Layer 2 of a small transformer language model trained on English Wikipedia (10 layers, counted from 0, width 128).
A neuron's activation on a vector x is SiLU(gate . x) times (in . x), where the dot is the dot product.

Input weights of the MLP neurons that the questions are about. A number n stands for (n - 128) times 0.0034.
n4 gate: 144, 137, 163, 137, 132, 200, 136, 150, 177, 120, 37, 146, 137, 150, 167, 174, 143, 160, 127, 48, 161, 87, 153, 118, 110, 141, 142, 152, 115, 122, 151, 130, 162, 146, 144, 83, 162, 154, 128, 145, 102, 136, 115, 132, 165, 145, 164, 94, 169, 174, 192, 81, 135, 182, 132, 140, 102, 150, 140, 148, 120, 182, 199, 154, 96, 145, 126, 210, 119, 154, 200, 137, 149, 64, 109, 155, 117, 118, 159, 91, 104, 138, 149, 137, 153, 137, 143, 102, 53, 137, 99, 46, 94, 166, 148, 120, 161, 143, 92, 135, 56, 65, 141, 186, 107, 186, 159, 159, 62, 140, 121, 114, 179, 93, 127, 79, 165, 93, 204, 148, 115, 60, 171, 192, 89, 146, 128, 34
n18 gate: 127, 165, 167, 133, 221, 33, 116, 81, 130, 95, 181, 100, 131, 153, 112, 101, 145, 105, 112, 103, 146, 190, 100, 131, 116, 87, 161, 74, 173, 94, 127, 112, 139, 219, 137, 169, 74, 163, 104, 127, 150, 203, 143, 136, 138, 152, 85, 160, 102, 141, 114, 102, 148, 127, 180, 133, 87, 117, 206, 111, 147, 84, 111, 113, 114, 97, 124, 153, 124, 122, 102, 107, 121, 123, 107, 126, 108, 40, 128, 121, 60, 136, 210, 189, 150, 134, 122, 155, 153, 112, 120, 125, 126, 153, 107, 179, 174, 150, 170, 238, 173, 195, 116, 107, 166, 137, 114, 162, 116, 80, 148, 119, 109, 115, 142, 119, 115, 107, 133, 169, 72, 76, 171, 113, 113, 103, 77, 150
n72 gate: 127, 127, 80, 142, 111, 155, 151, 199, 141, 202, 106, 128, 163, 161, 87, 129, 7, 79, 183, 127, 115, 83, 165, 97, 156, 162, 117, 143, 72, 149, 122, 152, 56, 83, 153, 159, 159, 204, 124, 186, 101, 109, 127, 96, 151, 146, 135, 143, 106, 150, 118, 95, 171, 76, 61, 132, 98, 178, 94, 151, 101, 92, 98, 193, 108, 162, 112, 118, 143, 135, 173, 135, 99, 165, 132, 115, 98, 106, 136, 148, 134, 178, 86, 67, 132, 132, 179, 143, 191, 136, 114, 112, 155, 97, 133, 67, 117, 76, 143, 117, 130, 154, 169, 102, 137, 123, 119, 152, 162, 102, 90, 145, 156, 102, 148, 162, 79, 90, 175, 110, 92, 115, 75, 173, 123, 151, 90, 179
n114 gate: 82, 131, 138, 180, 119, 124, 76, 94, 111, 111, 159, 100, 157, 118, 96, 181, 139, 150, 165, 173, 140, 86, 210, 136, 138, 117, 169, 141, 196, 127, 97, 89, 190, 154, 161, 95, 130, 69, 220, 146, 105, 179, 115, 136, 211, 129, 139, 149, 145, 85, 135, 137, 125, 152, 45, 131, 111, 107, 119, 112, 103, 154, 93, 112, 125, 176, 154, 42, 151, 153, 192, 117, 146, 150, 164, 131, 159, 150, 86, 169, 140, 120, 159, 140, 121, 112, 135, 103, 136, 219, 127, 174, 152, 124, 68, 90, 149, 94, 141, 103, 130, 178, 125, 102, 77, 122, 173, 134, 139, 130, 83, 109, 118, 163, 144, 141, 107, 202, 126, 153, 123, 54, 153, 61, 122, 134, 154, 133
n166 gate: 114, 96, 146, 146, 130, 116, 167, 64, 177, 102, 234, 145, 79, 112, 78, 73, 110, 187, 158, 146, 146, 86, 162, 95, 140, 135, 157, 172, 129, 210, 106, 105, 98, 143, 137, 95, 156, 161, 47, 127, 96, 78, 102, 141, 115, 149, 92, 162, 199, 116, 158, 104, 177, 112, 147, 90, 167, 139, 137, 209, 159, 140, 123, 113, 112, 130, 78, 92, 142, 62, 81, 139, 100, 174, 159, 130, 100, 152, 184, 107, 115, 90, 136, 117, 60, 175, 162, 131, 41, 107, 94, 217, 128, 196, 138, 125, 165, 133, 106, 149, 112, 116, 196, 89, 125, 140, 51, 186, 61, 98, 132, 57, 145, 126, 157, 119, 151, 104, 139, 131, 180, 149, 135, 136, 98, 107, 145, 192
n181 gate: 153, 128, 141, 191, 107, 106, 156, 150, 169, 125, 185, 134, 95, 138, 158, 106, 97, 78, 120, 101, 155, 177, 151, 153, 127, 135, 144, 110, 116, 156, 159, 138, 92, 147, 162, 157, 233, 141, 59, 76, 72, 147, 139, 111, 120, 103, 186, 96, 203, 155, 151, 62, 102, 137, 128, 153, 135, 190, 104, 166, 123, 162, 119, 78, 131, 142, 97, 159, 151, 145, 126, 137, 108, 130, 166, 201, 147, 72, 143, 135, 98, 179, 89, 141, 150, 119, 56, 157, 116, 116, 143, 93, 97, 138, 102, 117, 163, 86, 128, 76, 123, 108, 159, 115, 74, 117, 170, 125, 149, 170, 145, 140, 144, 116, 114, 79, 106, 177, 96, 103, 68, 172, 163, 96, 145, 113, 122, 174
n225 gate: 83, 125, 146, 181, 154, 138, 87, 183, 146, 163, 190, 136, 141, 128, 126, 171, 88, 105, 160, 159, 109, 164, 142, 115, 60, 123, 134, 143, 177, 70, 153, 80, 180, 101, 123, 99, 174, 87, 187, 158, 146, 162, 156, 118, 97, 97, 161, 164, 76, 39, 97, 92, 117, 80, 118, 130, 133, 97, 55, 141, 86, 150, 120, 92, 136, 103, 86, 160, 174, 140, 100, 104, 87, 97, 117, 193, 123, 120, 77, 91, 118, 127, 169, 131, 107, 118, 138, 97, 115, 99, 62, 111, 135, 97, 89, 114, 175, 113, 105, 166, 107, 117, 123, 65, 85, 132, 136, 121, 169, 100, 86, 93, 149, 151, 97, 94, 121, 84, 71, 126, 186, 165, 156, 138, 145, 172, 103, 130
n251 gate: 102, 104, 143, 169, 152, 108, 130, 174, 195, 141, 104, 169, 117, 187, 81, 101, 146, 116, 149, 200, 149, 136, 193, 154, 143, 102, 152, 171, 93, 113, 88, 114, 120, 115, 137, 182, 160, 150, 60, 108, 165, 184, 99, 107, 105, 88, 196, 159, 103, 84, 82, 54, 76, 102, 204, 124, 65, 156, 120, 161, 146, 66, 122, 178, 79, 110, 116, 171, 103, 115, 92, 155, 118, 177, 212, 86, 86, 127, 111, 83, 117, 162, 95, 127, 123, 76, 133, 127, 127, 118, 118, 140, 36, 123, 172, 128, 176, 52, 129, 89, 129, 117, 159, 162, 49, 120, 103, 152, 133, 118, 113, 99, 162, 144, 99, 140, 130, 197, 112, 162, 116, 102, 152, 127, 124, 61, 158, 101
n252 gate: 164, 73, 125, 113, 190, 63, 132, 116, 161, 103, 178, 99, 148, 84, 131, 58, 153, 130, 179, 161, 71, 149, 128, 101, 134, 151, 151, 146, 125, 175, 63, 114, 80, 143, 119, 95, 141, 158, 99, 102, 128, 185, 183, 135, 94, 116, 133, 120, 145, 126, 102, 104, 179, 101, 144, 102, 165, 110, 119, 179, 92, 118, 97, 112, 140, 76, 105, 98, 134, 64, 151, 112, 56, 192, 142, 101, 139, 191, 148, 123, 98, 132, 99, 69, 189, 126, 120, 159, 90, 157, 125, 102, 176, 132, 183, 120, 120, 82, 185, 120, 166, 157, 90, 159, 59, 108, 121, 159, 139, 84, 88, 166, 156, 147, 126, 124, 123, 109, 146, 125, 133, 134, 126, 148, 70, 131, 143, 97
n304 gate: 161, 142, 167, 129, 175, 80, 141, 84, 76, 159, 121, 113, 161, 127, 101, 133, 136, 158, 92, 55, 86, 128, 150, 173, 96, 154, 105, 33, 102, 169, 155, 133, 175, 138, 144, 120, 60, 144, 157, 185, 180, 165, 103, 143, 147, 120, 162, 141, 160, 112, 190, 78, 76, 146, 172, 161, 125, 146, 160, 114, 116, 161, 102, 137, 115, 65, 159, 95, 114, 85, 83, 96, 165, 81, 107, 51, 130, 119, 103, 129, 111, 60, 83, 109, 119, 71, 116, 129, 161, 144, 69, 102, 136, 187, 110, 116, 129, 100, 152, 120, 131, 63, 47, 113, 105, 127, 200, 92, 97, 77, 137, 36, 110, 153, 103, 138, 110, 96, 132, 157, 49, 166, 134, 180, 98, 144, 111, 171
n4 in: 111, 115, 187, 133, 135, 108, 65, 123, 125, 118, 28, 157, 117, 97, 91, 111, 168, 181, 106, 124, 109, 123, 187, 122, 124, 122, 105, 170, 120, 151, 95, 110, 187, 198, 144, 141, 124, 100, 81, 133, 114, 148, 167, 160, 102, 100, 212, 126, 141, 103, 72, 110, 100, 116, 152, 199, 117, 135, 150, 85, 131, 145, 139, 158, 82, 124, 123, 122, 142, 180, 103, 67, 135, 57, 109, 117, 92, 141, 109, 82, 115, 84, 168, 179, 150, 102, 107, 67, 194, 105, 128, 207, 133, 90, 183, 117, 101, 150, 152, 128, 106, 113, 106, 123, 184, 133, 99, 132, 98, 151, 119, 119, 123, 137, 172, 169, 189, 177, 175, 126, 43, 142, 155, 141, 197, 72, 152, 113
n18 in: 144, 166, 129, 160, 155, 158, 121, 209, 64, 110, 153, 113, 96, 189, 156, 157, 121, 27, 104, 133, 104, 137, 186, 137, 60, 104, 132, 133, 107, 59, 115, 92, 142, 152, 127, 128, 74, 116, 101, 147, 156, 100, 53, 78, 117, 126, 97, 154, 39, 140, 147, 92, 83, 155, 139, 137, 130, 65, 127, 75, 150, 173, 96, 79, 105, 128, 135, 124, 116, 146, 118, 127, 157, 122, 135, 172, 56, 157, 163, 152, 83, 107, 184, 188, 143, 141, 180, 100, 170, 142, 117, 118, 97, 119, 123, 127, 177, 178, 100, 198, 110, 164, 131, 147, 126, 94, 118, 148, 56, 150, 147, 125, 124, 126, 198, 189, 69, 86, 98, 113, 156, 165, 166, 149, 234, 101, 59, 149
n72 in: 127, 168, 117, 124, 134, 141, 112, 170, 93, 172, 148, 136, 159, 143, 166, 108, 104, 123, 147, 104, 106, 161, 139, 91, 94, 126, 129, 123, 119, 81, 155, 140, 144, 196, 75, 157, 116, 85, 136, 148, 167, 110, 153, 180, 70, 115, 144, 133, 137, 137, 58, 102, 129, 172, 124, 153, 124, 163, 166, 146, 135, 125, 130, 142, 151, 142, 179, 152, 122, 109, 152, 124, 146, 27, 97, 140, 150, 169, 145, 95, 94, 95, 98, 197, 77, 83, 131, 108, 168, 59, 70, 78, 92, 90, 142, 120, 71, 146, 121, 160, 162, 128, 106, 156, 134, 151, 164, 106, 62, 163, 100, 155, 78, 156, 109, 147, 196, 73, 126, 139, 187, 129, 130, 150, 150, 111, 85, 102
n114 in: 95, 196, 128, 162, 123, 136, 121, 147, 80, 117, 188, 93, 156, 112, 89, 66, 137, 181, 51, 161, 158, 117, 133, 119, 128, 138, 112, 121, 105, 160, 164, 73, 162, 124, 97, 114, 162, 127, 155, 116, 109, 111, 181, 147, 117, 112, 130, 103, 80, 71, 118, 133, 155, 155, 131, 101, 161, 84, 164, 116, 68, 129, 161, 152, 178, 68, 135, 100, 82, 142, 71, 141, 168, 143, 143, 103, 81, 136, 127, 65, 130, 90, 85, 131, 93, 121, 162, 126, 170, 98, 60, 127, 157, 134, 145, 111, 110, 137, 120, 134, 66, 112, 158, 111, 167, 62, 116, 155, 160, 173, 93, 58, 127, 104, 169, 94, 152, 185, 119, 139, 177, 66, 147, 146, 64, 142, 153, 170
n166 in: 96, 56, 79, 116, 151, 117, 95, 143, 164, 122, 199, 126, 89, 141, 127, 122, 71, 117, 69, 141, 132, 87, 156, 149, 154, 143, 101, 180, 110, 140, 110, 96, 142, 54, 109, 108, 132, 77, 119, 114, 124, 91, 150, 157, 172, 113, 198, 127, 152, 174, 94, 153, 69, 97, 124, 133, 172, 157, 115, 131, 96, 124, 183, 106, 60, 217, 81, 170, 74, 115, 189, 106, 131, 118, 102, 64, 96, 123, 216, 111, 142, 47, 82, 182, 124, 105, 136, 137, 105, 135, 139, 150, 190, 99, 146, 103, 138, 121, 100, 123, 102, 133, 152, 132, 106, 100, 197, 86, 182, 90, 165, 155, 165, 91, 143, 117, 139, 92, 109, 120, 137, 113, 160, 123, 83, 122, 62, 151
n181 in: 139, 103, 175, 151, 109, 105, 164, 150, 184, 104, 151, 101, 81, 114, 194, 142, 153, 173, 36, 127, 139, 90, 101, 106, 65, 130, 153, 122, 115, 100, 101, 116, 74, 116, 132, 184, 78, 155, 110, 106, 73, 131, 127, 66, 170, 131, 159, 103, 130, 125, 75, 140, 102, 132, 175, 143, 150, 104, 135, 144, 167, 119, 78, 72, 109, 107, 74, 140, 91, 175, 124, 148, 112, 186, 125, 170, 102, 93, 186, 185, 148, 93, 163, 185, 181, 126, 112, 165, 101, 109, 148, 174, 149, 158, 109, 105, 130, 158, 222, 62, 210, 110, 170, 228, 90, 134, 142, 76, 155, 107, 182, 175, 152, 117, 125, 106, 99, 121, 95, 141, 141, 130, 117, 90, 105, 95, 113, 70
n225 in: 155, 193, 105, 162, 137, 105, 58, 168, 167, 167, 166, 141, 175, 145, 114, 139, 153, 123, 114, 172, 103, 145, 174, 181, 120, 66, 134, 168, 132, 87, 60, 147, 54, 50, 115, 174, 166, 169, 160, 164, 177, 81, 164, 116, 104, 98, 132, 93, 140, 175, 100, 87, 147, 142, 141, 225, 180, 135, 83, 106, 98, 141, 82, 174, 154, 110, 41, 109, 43, 120, 119, 104, 121, 163, 122, 163, 133, 173, 131, 139, 114, 176, 109, 119, 124, 123, 168, 103, 137, 127, 127, 150, 135, 143, 89, 117, 155, 139, 151, 137, 125, 171, 158, 104, 98, 151, 188, 130, 138, 134, 166, 110, 101, 150, 93, 159, 119, 123, 84, 87, 66, 83, 142, 117, 178, 79, 103, 154
n251 in: 126, 175, 101, 122, 144, 123, 121, 82, 179, 136, 108, 90, 133, 129, 152, 137, 124, 141, 192, 109, 191, 86, 153, 73, 174, 73, 93, 147, 135, 160, 185, 119, 168, 73, 125, 79, 145, 111, 92, 158, 164, 166, 175, 131, 182, 114, 160, 126, 117, 135, 50, 98, 144, 163, 186, 79, 93, 70, 135, 91, 174, 147, 180, 76, 78, 135, 96, 157, 145, 213, 132, 173, 87, 163, 203, 153, 142, 131, 172, 138, 102, 179, 162, 136, 237, 106, 105, 84, 151, 155, 171, 116, 167, 137, 184, 74, 102, 93, 146, 95, 69, 81, 96, 130, 107, 91, 110, 112, 160, 107, 149, 138, 195, 158, 127, 168, 117, 137, 130, 198, 184, 44, 103, 122, 83, 114, 163, 87
n252 in: 168, 127, 90, 99, 138, 142, 101, 113, 105, 71, 132, 162, 168, 112, 57, 127, 92, 151, 172, 117, 130, 132, 142, 135, 70, 160, 109, 181, 112, 132, 178, 96, 203, 71, 102, 94, 110, 142, 120, 130, 191, 165, 165, 138, 89, 173, 120, 125, 183, 105, 156, 123, 154, 140, 116, 104, 196, 85, 178, 139, 177, 89, 196, 123, 118, 124, 116, 138, 146, 97, 120, 105, 97, 93, 89, 133, 143, 104, 78, 110, 100, 102, 125, 99, 60, 161, 102, 157, 140, 69, 83, 151, 101, 168, 121, 82, 107, 131, 84, 101, 153, 201, 147, 126, 202, 151, 149, 145, 121, 154, 104, 109, 133, 166, 92, 147, 149, 119, 127, 137, 132, 116, 92, 113, 96, 107, 112, 139
n304 in: 88, 95, 106, 69, 170, 86, 166, 145, 116, 183, 193, 107, 77, 148, 128, 153, 120, 92, 135, 107, 121, 112, 219, 154, 201, 104, 103, 130, 194, 158, 147, 80, 115, 97, 176, 221, 58, 153, 112, 129, 137, 113, 160, 106, 142, 103, 99, 108, 163, 82, 119, 73, 164, 149, 147, 82, 124, 124, 70, 166, 179, 64, 115, 85, 87, 97, 106, 92, 104, 73, 107, 112, 151, 118, 82, 117, 114, 140, 71, 232, 140, 142, 161, 75, 100, 157, 175, 157, 127, 192, 107, 87, 156, 106, 115, 110, 124, 126, 111, 98, 126, 104, 128, 126, 125, 140, 162, 114, 205, 127, 119, 139, 165, 140, 144, 126, 161, 118, 93, 108, 86, 67, 138, 170, 106, 105, 136, 108

Each question shows a token from some text and the vector x that enters the MLP there. A number n stands for (n - 128) times 0.029.

" |": 83, 137, 127, 99, 172, 111, 100, 148, 85, 109, 63, 142, 97, 142, 140, 110, 126, 108, 142, 195, 117, 118, 162, 110, 107, 153, 147, 106, 129, 145, 83, 136, 94, 124, 162, 102, 119, 160, 115, 100, 125, 86, 74, 134, 134, 108, 126, 116, 147, 194, 141, 160, 136, 127, 136, 177, 144, 123, 147, 178, 160, 184, 124, 140, 137, 107, 134, 149, 108, 138, 124, 146, 145, 138, 110, 106, 89, 115, 85, 125, 162, 92, 138, 139, 146, 163, 133, 102, 140, 135, 119, 89, 138, 92, 144, 99, 99, 110, 135, 122, 130, 127, 97, 112, 155, 123, 128, 115, 94, 161, 208, 132, 96, 171, 147, 101, 172, 107, 167, 182, 115, 100, 125, 92, 155, 118, 112, 149
Which neuron lights up most? n4

" Silver": 109, 118, 109, 93, 121, 108, 110, 139, 129, 121, 152, 150, 90, 101, 122, 124, 88, 150, 141, 114, 118, 86, 149, 142, 93, 194, 139, 158, 65, 87, 96, 123, 102, 159, 119, 119, 76, 102, 144, 128, 164, 115, 168, 95, 65, 80, 101, 151, 151, 152, 147, 209, 104, 143, 127, 120, 116, 98, 86, 135, 151, 161, 160, 99, 143, 107, 98, 143, 142, 149, 124, 122, 132, 179, 85, 76, 137, 162, 137, 142, 142, 118, 167, 148, 163, 165, 113, 117, 150, 114, 132, 101, 121, 124, 153, 107, 160, 100, 99, 119, 114, 147, 111, 140, 109, 90, 132, 131, 166, 156, 96, 151, 143, 133, 113, 134, 99, 116, 127, 77, 69, 136, 114, 140, 148, 160, 116, 168
Which neuron lights up most? n252

"aw": 113, 119, 147, 126, 103, 99, 153, 114, 138, 118, 135, 91, 121, 127, 129, 101, 118, 177, 117, 116, 121, 113, 126, 142, 80, 160, 67, 142, 138, 79, 71, 190, 124, 143, 73, 100, 115, 108, 135, 141, 146, 60, 127, 59, 111, 74, 88, 127, 183, 123, 115, 167, 95, 109, 118, 94, 141, 154, 128, 134, 153, 163, 93, 169, 102, 107, 109, 124, 157, 138, 148, 123, 117, 125, 161, 130, 155, 111, 117, 136, 176, 101, 156, 122, 132, 152, 112, 105, 101, 117, 134, 125, 134, 134, 79, 117, 155, 129, 99, 171, 105, 114, 115, 103, 165, 118, 69, 115, 188, 144, 126, 87, 130, 160, 141, 109, 144, 150, 102, 142, 140, 86, 128, 95, 103, 88, 121, 141
Which neuron lights up most? n72

"up": 113, 122, 114, 123, 89, 106, 130, 134, 142, 125, 128, 133, 177, 165, 95, 105, 117, 168, 113, 128, 68, 147, 199, 70, 72, 104, 108, 167, 120, 135, 122, 136, 89, 167, 67, 95, 123, 130, 100, 127, 129, 73, 169, 104, 140, 76, 110, 129, 172, 137, 105, 129, 85, 120, 109, 102, 104, 158, 126, 172, 110, 147, 197, 104, 95, 119, 142, 185, 134, 135, 117, 126, 169, 143, 120, 118, 134, 134, 112, 140, 173, 120, 87, 159, 155, 134, 164, 159, 85, 112, 124, 148, 130, 111, 165, 138, 114, 139, 123, 107, 168, 109, 130, 152, 105, 131, 109, 145, 145, 142, 125, 134, 135, 122, 106, 116, 108, 140, 169, 111, 113, 77, 125, 54, 145, 112, 146, 134
Which neuron fires most, and how strongly? n166, at about 1.3

"ille": 102, 97, 136, 131, 102, 51, 76, 172, 103, 159, 168, 118, 141, 152, 116, 126, 126, 154, 120, 127, 107, 110, 135, 113, 82, 144, 64, 130, 104, 122, 63, 143, 131, 173, 110, 162, 119, 111, 100, 131, 198, 95, 114, 122, 101, 88, 104, 144, 81, 166, 83, 149, 89, 99, 121, 147, 126, 101, 124, 134, 169, 141, 150, 102, 108, 126, 130, 136, 171, 194, 152, 166, 106, 133, 115, 183, 154, 110, 106, 115, 153, 102, 136, 123, 106, 125, 120, 106, 88, 133, 106, 77, 159, 123, 137, 137, 158, 128, 138, 129, 134, 140, 107, 126, 118, 125, 148, 140, 170, 134, 102, 107, 146, 184, 156, 149, 86, 120, 162, 131, 110, 92, 103, 128, 113, 157, 112, 158
Which neuron fires most, and how strongly? n225, at about 1.1

"go": 69, 69, 116, 87, 141, 118, 72, 144, 114, 135, 155, 138, 143, 121, 127, 120, 110, 156, 125, 102, 121, 127, 113, 131, 70, 123, 88, 98, 106, 143, 82, 149, 121, 207, 94, 96, 125, 100, 94, 94, 179, 101, 99, 139, 124, 93, 135, 122, 130, 135, 107, 155, 99, 116, 112, 101, 158, 167, 133, 115, 141, 145, 114, 114, 109, 132, 112, 118, 111, 135, 89, 140, 130, 117, 131, 147, 111, 101, 155, 137, 153, 89, 100, 118, 153, 169, 137, 105, 134, 173, 106, 89, 157, 122, 90, 81, 171, 120, 156, 119, 136, 100, 66, 142, 169, 137, 123, 122, 157, 126, 114, 124, 137, 124, 104, 131, 158, 145, 117, 117, 134, 19, 97, 115, 92, 120, 150, 138
Which neuron fires most, and how strongly? n304, at about 0.6

"-": 104, 154, 167, 103, 122, 89, 99, 120, 132, 71, 139, 98, 88, 119, 139, 92, 97, 118, 104, 211, 146, 118, 137, 115, 164, 179, 119, 122, 106, 115, 127, 175, 118, 99, 185, 101, 168, 159, 138, 105, 137, 118, 118, 134, 138, 87, 102, 138, 159, 139, 151, 142, 166, 173, 138, 164, 157, 104, 129, 162, 111, 124, 135, 136, 146, 131, 85, 169, 82, 122, 112, 84, 192, 137, 85, 132, 110, 193, 92, 107, 165, 121, 116, 117, 97, 127, 160, 90, 145, 142, 138, 138, 136, 127, 108, 85, 121, 119, 93, 112, 121, 115, 111, 113, 143, 116, 107, 82, 131, 165, 156, 125, 144, 154, 122, 122, 92, 102, 130, 132, 134, 119, 117, 110, 99, 123, 133, 188
Which neuron lights up most? n166

"s": 144, 124, 140, 78, 114, 105, 118, 146, 101, 171, 124, 100, 162, 68, 139, 89, 124, 148, 99, 163, 131, 157, 146, 137, 79, 79, 161, 153, 140, 113, 100, 104, 161, 82, 108, 126, 83, 118, 125, 116, 135, 28, 143, 130, 164, 122, 120, 140, 151, 171, 132, 175, 111, 147, 154, 111, 158, 131, 133, 154, 171, 167, 146, 121, 142, 128, 129, 157, 156, 183, 128, 106, 172, 108, 131, 100, 95, 126, 102, 126, 136, 73, 118, 171, 162, 95, 154, 111, 124, 119, 95, 88, 115, 147, 124, 114, 145, 124, 124, 152, 132, 135, 84, 182, 182, 137, 117, 121, 118, 130, 133, 153, 137, 113, 118, 113, 162, 141, 143, 130, 97, 111, 116, 110, 148, 98, 150, 165
Which neuron fires most, and how strongly? n4, at about 0.61

"\n": 105, 141, 124, 72, 108, 141, 129, 145, 127, 109, 150, 144, 131, 155, 148, 123, 116, 105, 167, 168, 81, 103, 141, 128, 95, 170, 156, 141, 112, 108, 106, 191, 138, 82, 164, 97, 128, 121, 109, 94, 116, 150, 147, 149, 128, 183, 64, 178, 165, 174, 102, 177, 107, 155, 165, 178, 107, 126, 133, 116, 127, 157, 142, 100, 142, 105, 118, 144, 101, 139, 137, 150, 119, 148, 152, 143, 109, 144, 88, 162, 146, 124, 95, 162, 153, 121, 143, 132, 128, 107, 106, 74, 173, 100, 78, 117, 136, 155, 131, 101, 131, 109, 122, 112, 143, 127, 96, 134, 106, 138, 165, 167, 153, 142, 92, 83, 100, 112, 136, 127, 73, 123, 124, 105, 146, 89, 121, 138
The three highest activations, in order: n181, n114, n304

" (": 120, 149, 144, 105, 158, 99, 129, 121, 139, 125, 124, 116, 136, 153, 175, 113, 129, 111, 155, 178, 71, 111, 164, 137, 151, 195, 123, 82, 161, 129, 133, 140, 150, 63, 194, 75, 121, 142, 87, 98, 168, 123, 113, 126, 90, 120, 91, 139, 169, 107, 136, 157, 104, 113, 100, 120, 157, 102, 119, 141, 113, 162, 118, 105, 135, 128, 130, 158, 123, 183, 135, 99, 128, 160, 145, 107, 97, 139, 115, 132, 103, 96, 138, 149, 147, 186, 115, 102, 103, 128, 133, 84, 166, 139, 134, 112, 112, 152, 171, 106, 141, 91, 130, 131, 155, 116, 103, 159, 151, 169, 160, 97, 100, 166, 143, 120, 145, 129, 164, 140, 27, 130, 138, 115, 134, 88, 123, 167
Which neuron lights up most? n304

"form": 47, 132, 130, 84, 122, 79, 164, 140, 170, 111, 140, 105, 113, 145, 96, 108, 105, 135, 66, 109, 123, 122, 156, 148, 116, 104, 96, 103, 97, 126, 102, 137, 118, 109, 123, 93, 125, 141, 185, 109, 151, 80, 139, 118, 147, 106, 136, 118, 118, 134, 78, 144, 108, 93, 105, 93, 133, 180, 118, 96, 118, 179, 131, 104, 190, 82, 155, 154, 105, 155, 112, 133, 148, 148, 147, 146, 86, 156, 129, 69, 141, 94, 141, 59, 133, 157, 135, 117, 112, 133, 115, 97, 166, 167, 80, 87, 172, 96, 106, 137, 152, 160, 126, 116, 130, 170, 98, 115, 145, 156, 129, 115, 150, 130, 101, 111, 126, 139, 131, 134, 115, 110, 103, 100, 154, 135, 126, 150
Which neuron lights up most? n225

" Regiment": 116, 118, 114, 83, 130, 94, 89, 185, 88, 117, 124, 103, 160, 99, 145, 119, 125, 148, 109, 99, 109, 140, 179, 125, 96, 132, 81, 122, 146, 87, 97, 151, 92, 159, 124, 156, 125, 105, 171, 145, 169, 78, 162, 150, 121, 76, 134, 103, 153, 161, 112, 151, 102, 141, 154, 126, 120, 102, 118, 146, 151, 180, 100, 65, 133, 127, 153, 135, 153, 163, 107, 150, 124, 145, 113, 135, 119, 75, 114, 139, 111, 113, 126, 93, 137, 106, 96, 112, 142, 108, 165, 95, 186, 105, 144, 180, 118, 136, 138, 129, 149, 149, 125, 181, 147, 104, 88, 143, 133, 187, 113, 128, 123, 115, 152, 111, 119, 116, 156, 129, 53, 86, 110, 113, 163, 144, 115, 158
Which neuron fires most, and how strongly? n18, at about 0.87

"ag": 123, 118, 109, 79, 116, 92, 137, 102, 125, 173, 117, 138, 145, 114, 114, 119, 133, 174, 146, 92, 87, 113, 146, 179, 86, 166, 139, 104, 112, 124, 97, 123, 120, 180, 91, 81, 68, 79, 159, 101, 155, 90, 113, 127, 118, 89, 126, 171, 141, 155, 157, 114, 89, 124, 104, 97, 98, 149, 119, 139, 140, 118, 131, 118, 93, 90, 87, 82, 143, 142, 110, 97, 145, 144, 91, 103, 130, 92, 118, 122, 139, 86, 110, 129, 152, 114, 128, 102, 132, 142, 140, 98, 141, 107, 119, 96, 147, 76, 155, 107, 179, 108, 88, 129, 172, 106, 107, 143, 196, 155, 112, 125, 128, 141, 163, 103, 140, 134, 154, 127, 150, 66, 118, 113, 83, 154, 140, 142
Which neuron fires most, and how strongly? n304, at about 3.4

"me": 60, 116, 165, 135, 134, 93, 52, 164, 110, 142, 163, 160, 166, 132, 123, 119, 140, 182, 131, 118, 114, 121, 136, 111, 118, 124, 120, 97, 102, 119, 129, 170, 116, 143, 109, 123, 113, 79, 111, 132, 131, 126, 157, 113, 125, 72, 107, 152, 170, 131, 138, 132, 70, 96, 102, 143, 110, 114, 146, 170, 142, 146, 149, 161, 124, 158, 118, 194, 152, 161, 120, 167, 135, 143, 159, 124, 140, 134, 112, 121, 120, 148, 119, 147, 143, 140, 129, 163, 148, 140, 100, 92, 116, 139, 93, 122, 139, 127, 126, 89, 151, 129, 74, 172, 145, 157, 126, 164, 156, 123, 98, 101, 143, 119, 107, 153, 176, 133, 175, 125, 118, 54, 92, 67, 158, 141, 133, 157
The three highest activations, in order: n251, n4, n114

" subsequently": 122, 97, 123, 126, 112, 64, 96, 111, 95, 142, 135, 123, 153, 120, 146, 170, 97, 137, 132, 120, 130, 137, 152, 128, 106, 114, 80, 153, 126, 114, 111, 154, 128, 109, 113, 112, 146, 104, 103, 90, 109, 124, 145, 170, 124, 116, 160, 72, 124, 189, 93, 152, 107, 146, 148, 115, 112, 163, 137, 135, 156, 189, 139, 97, 150, 127, 118, 131, 92, 141, 115, 115, 165, 146, 113, 143, 86, 122, 150, 153, 128, 129, 101, 158, 171, 148, 167, 98, 130, 149, 135, 136, 100, 151, 131, 83, 146, 123, 98, 97, 98, 116, 87, 135, 135, 153, 130, 164, 63, 184, 133, 91, 188, 77, 128, 133, 79, 95, 150, 126, 78, 107, 164, 92, 126, 129, 112, 183
Which neuron fires most, and how strongly? n4, at about 2.3

"ed": 65, 171, 141, 107, 124, 66, 133, 149, 165, 125, 123, 120, 190, 120, 147, 149, 145, 127, 99, 155, 159, 129, 124, 164, 137, 134, 161, 126, 76, 146, 117, 118, 100, 142, 96, 73, 108, 123, 103, 101, 141, 88, 84, 105, 141, 153, 126, 82, 130, 133, 100, 181, 116, 105, 107, 144, 132, 102, 114, 109, 169, 138, 138, 142, 153, 108, 108, 148, 158, 181, 93, 142, 137, 162, 155, 146, 100, 145, 114, 91, 144, 101, 119, 128, 113, 106, 133, 120, 154, 118, 103, 54, 112, 148, 115, 61, 117, 156, 126, 114, 107, 158, 94, 141, 123, 161, 118, 133, 124, 102, 89, 113, 139, 128, 52, 116, 131, 120, 168, 150, 74, 115, 123, 92, 113, 111, 159, 155
Which neuron lights up most? n251

" Russia": 112, 101, 102, 97, 116, 99, 117, 159, 61, 119, 138, 123, 112, 117, 143, 120, 113, 132, 121, 126, 133, 154, 128, 143, 109, 141, 65, 100, 111, 131, 95, 152, 128, 91, 115, 144, 80, 121, 167, 132, 176, 106, 120, 151, 134, 73, 134, 87, 153, 167, 113, 163, 108, 130, 187, 89, 89, 145, 130, 125, 160, 179, 120, 120, 148, 81, 153, 127, 125, 140, 81, 167, 119, 147, 126, 167, 95, 177, 106, 166, 146, 74, 143, 101, 167, 146, 109, 142, 132, 87, 130, 116, 159, 119, 125, 149, 118, 127, 113, 144, 143, 109, 133, 150, 165, 144, 109, 152, 147, 193, 83, 125, 87, 120, 179, 91, 124, 132, 166, 107, 90, 102, 95, 121, 86, 117, 131, 131
Which neuron fires most, and how strongly? n304, at about 0.87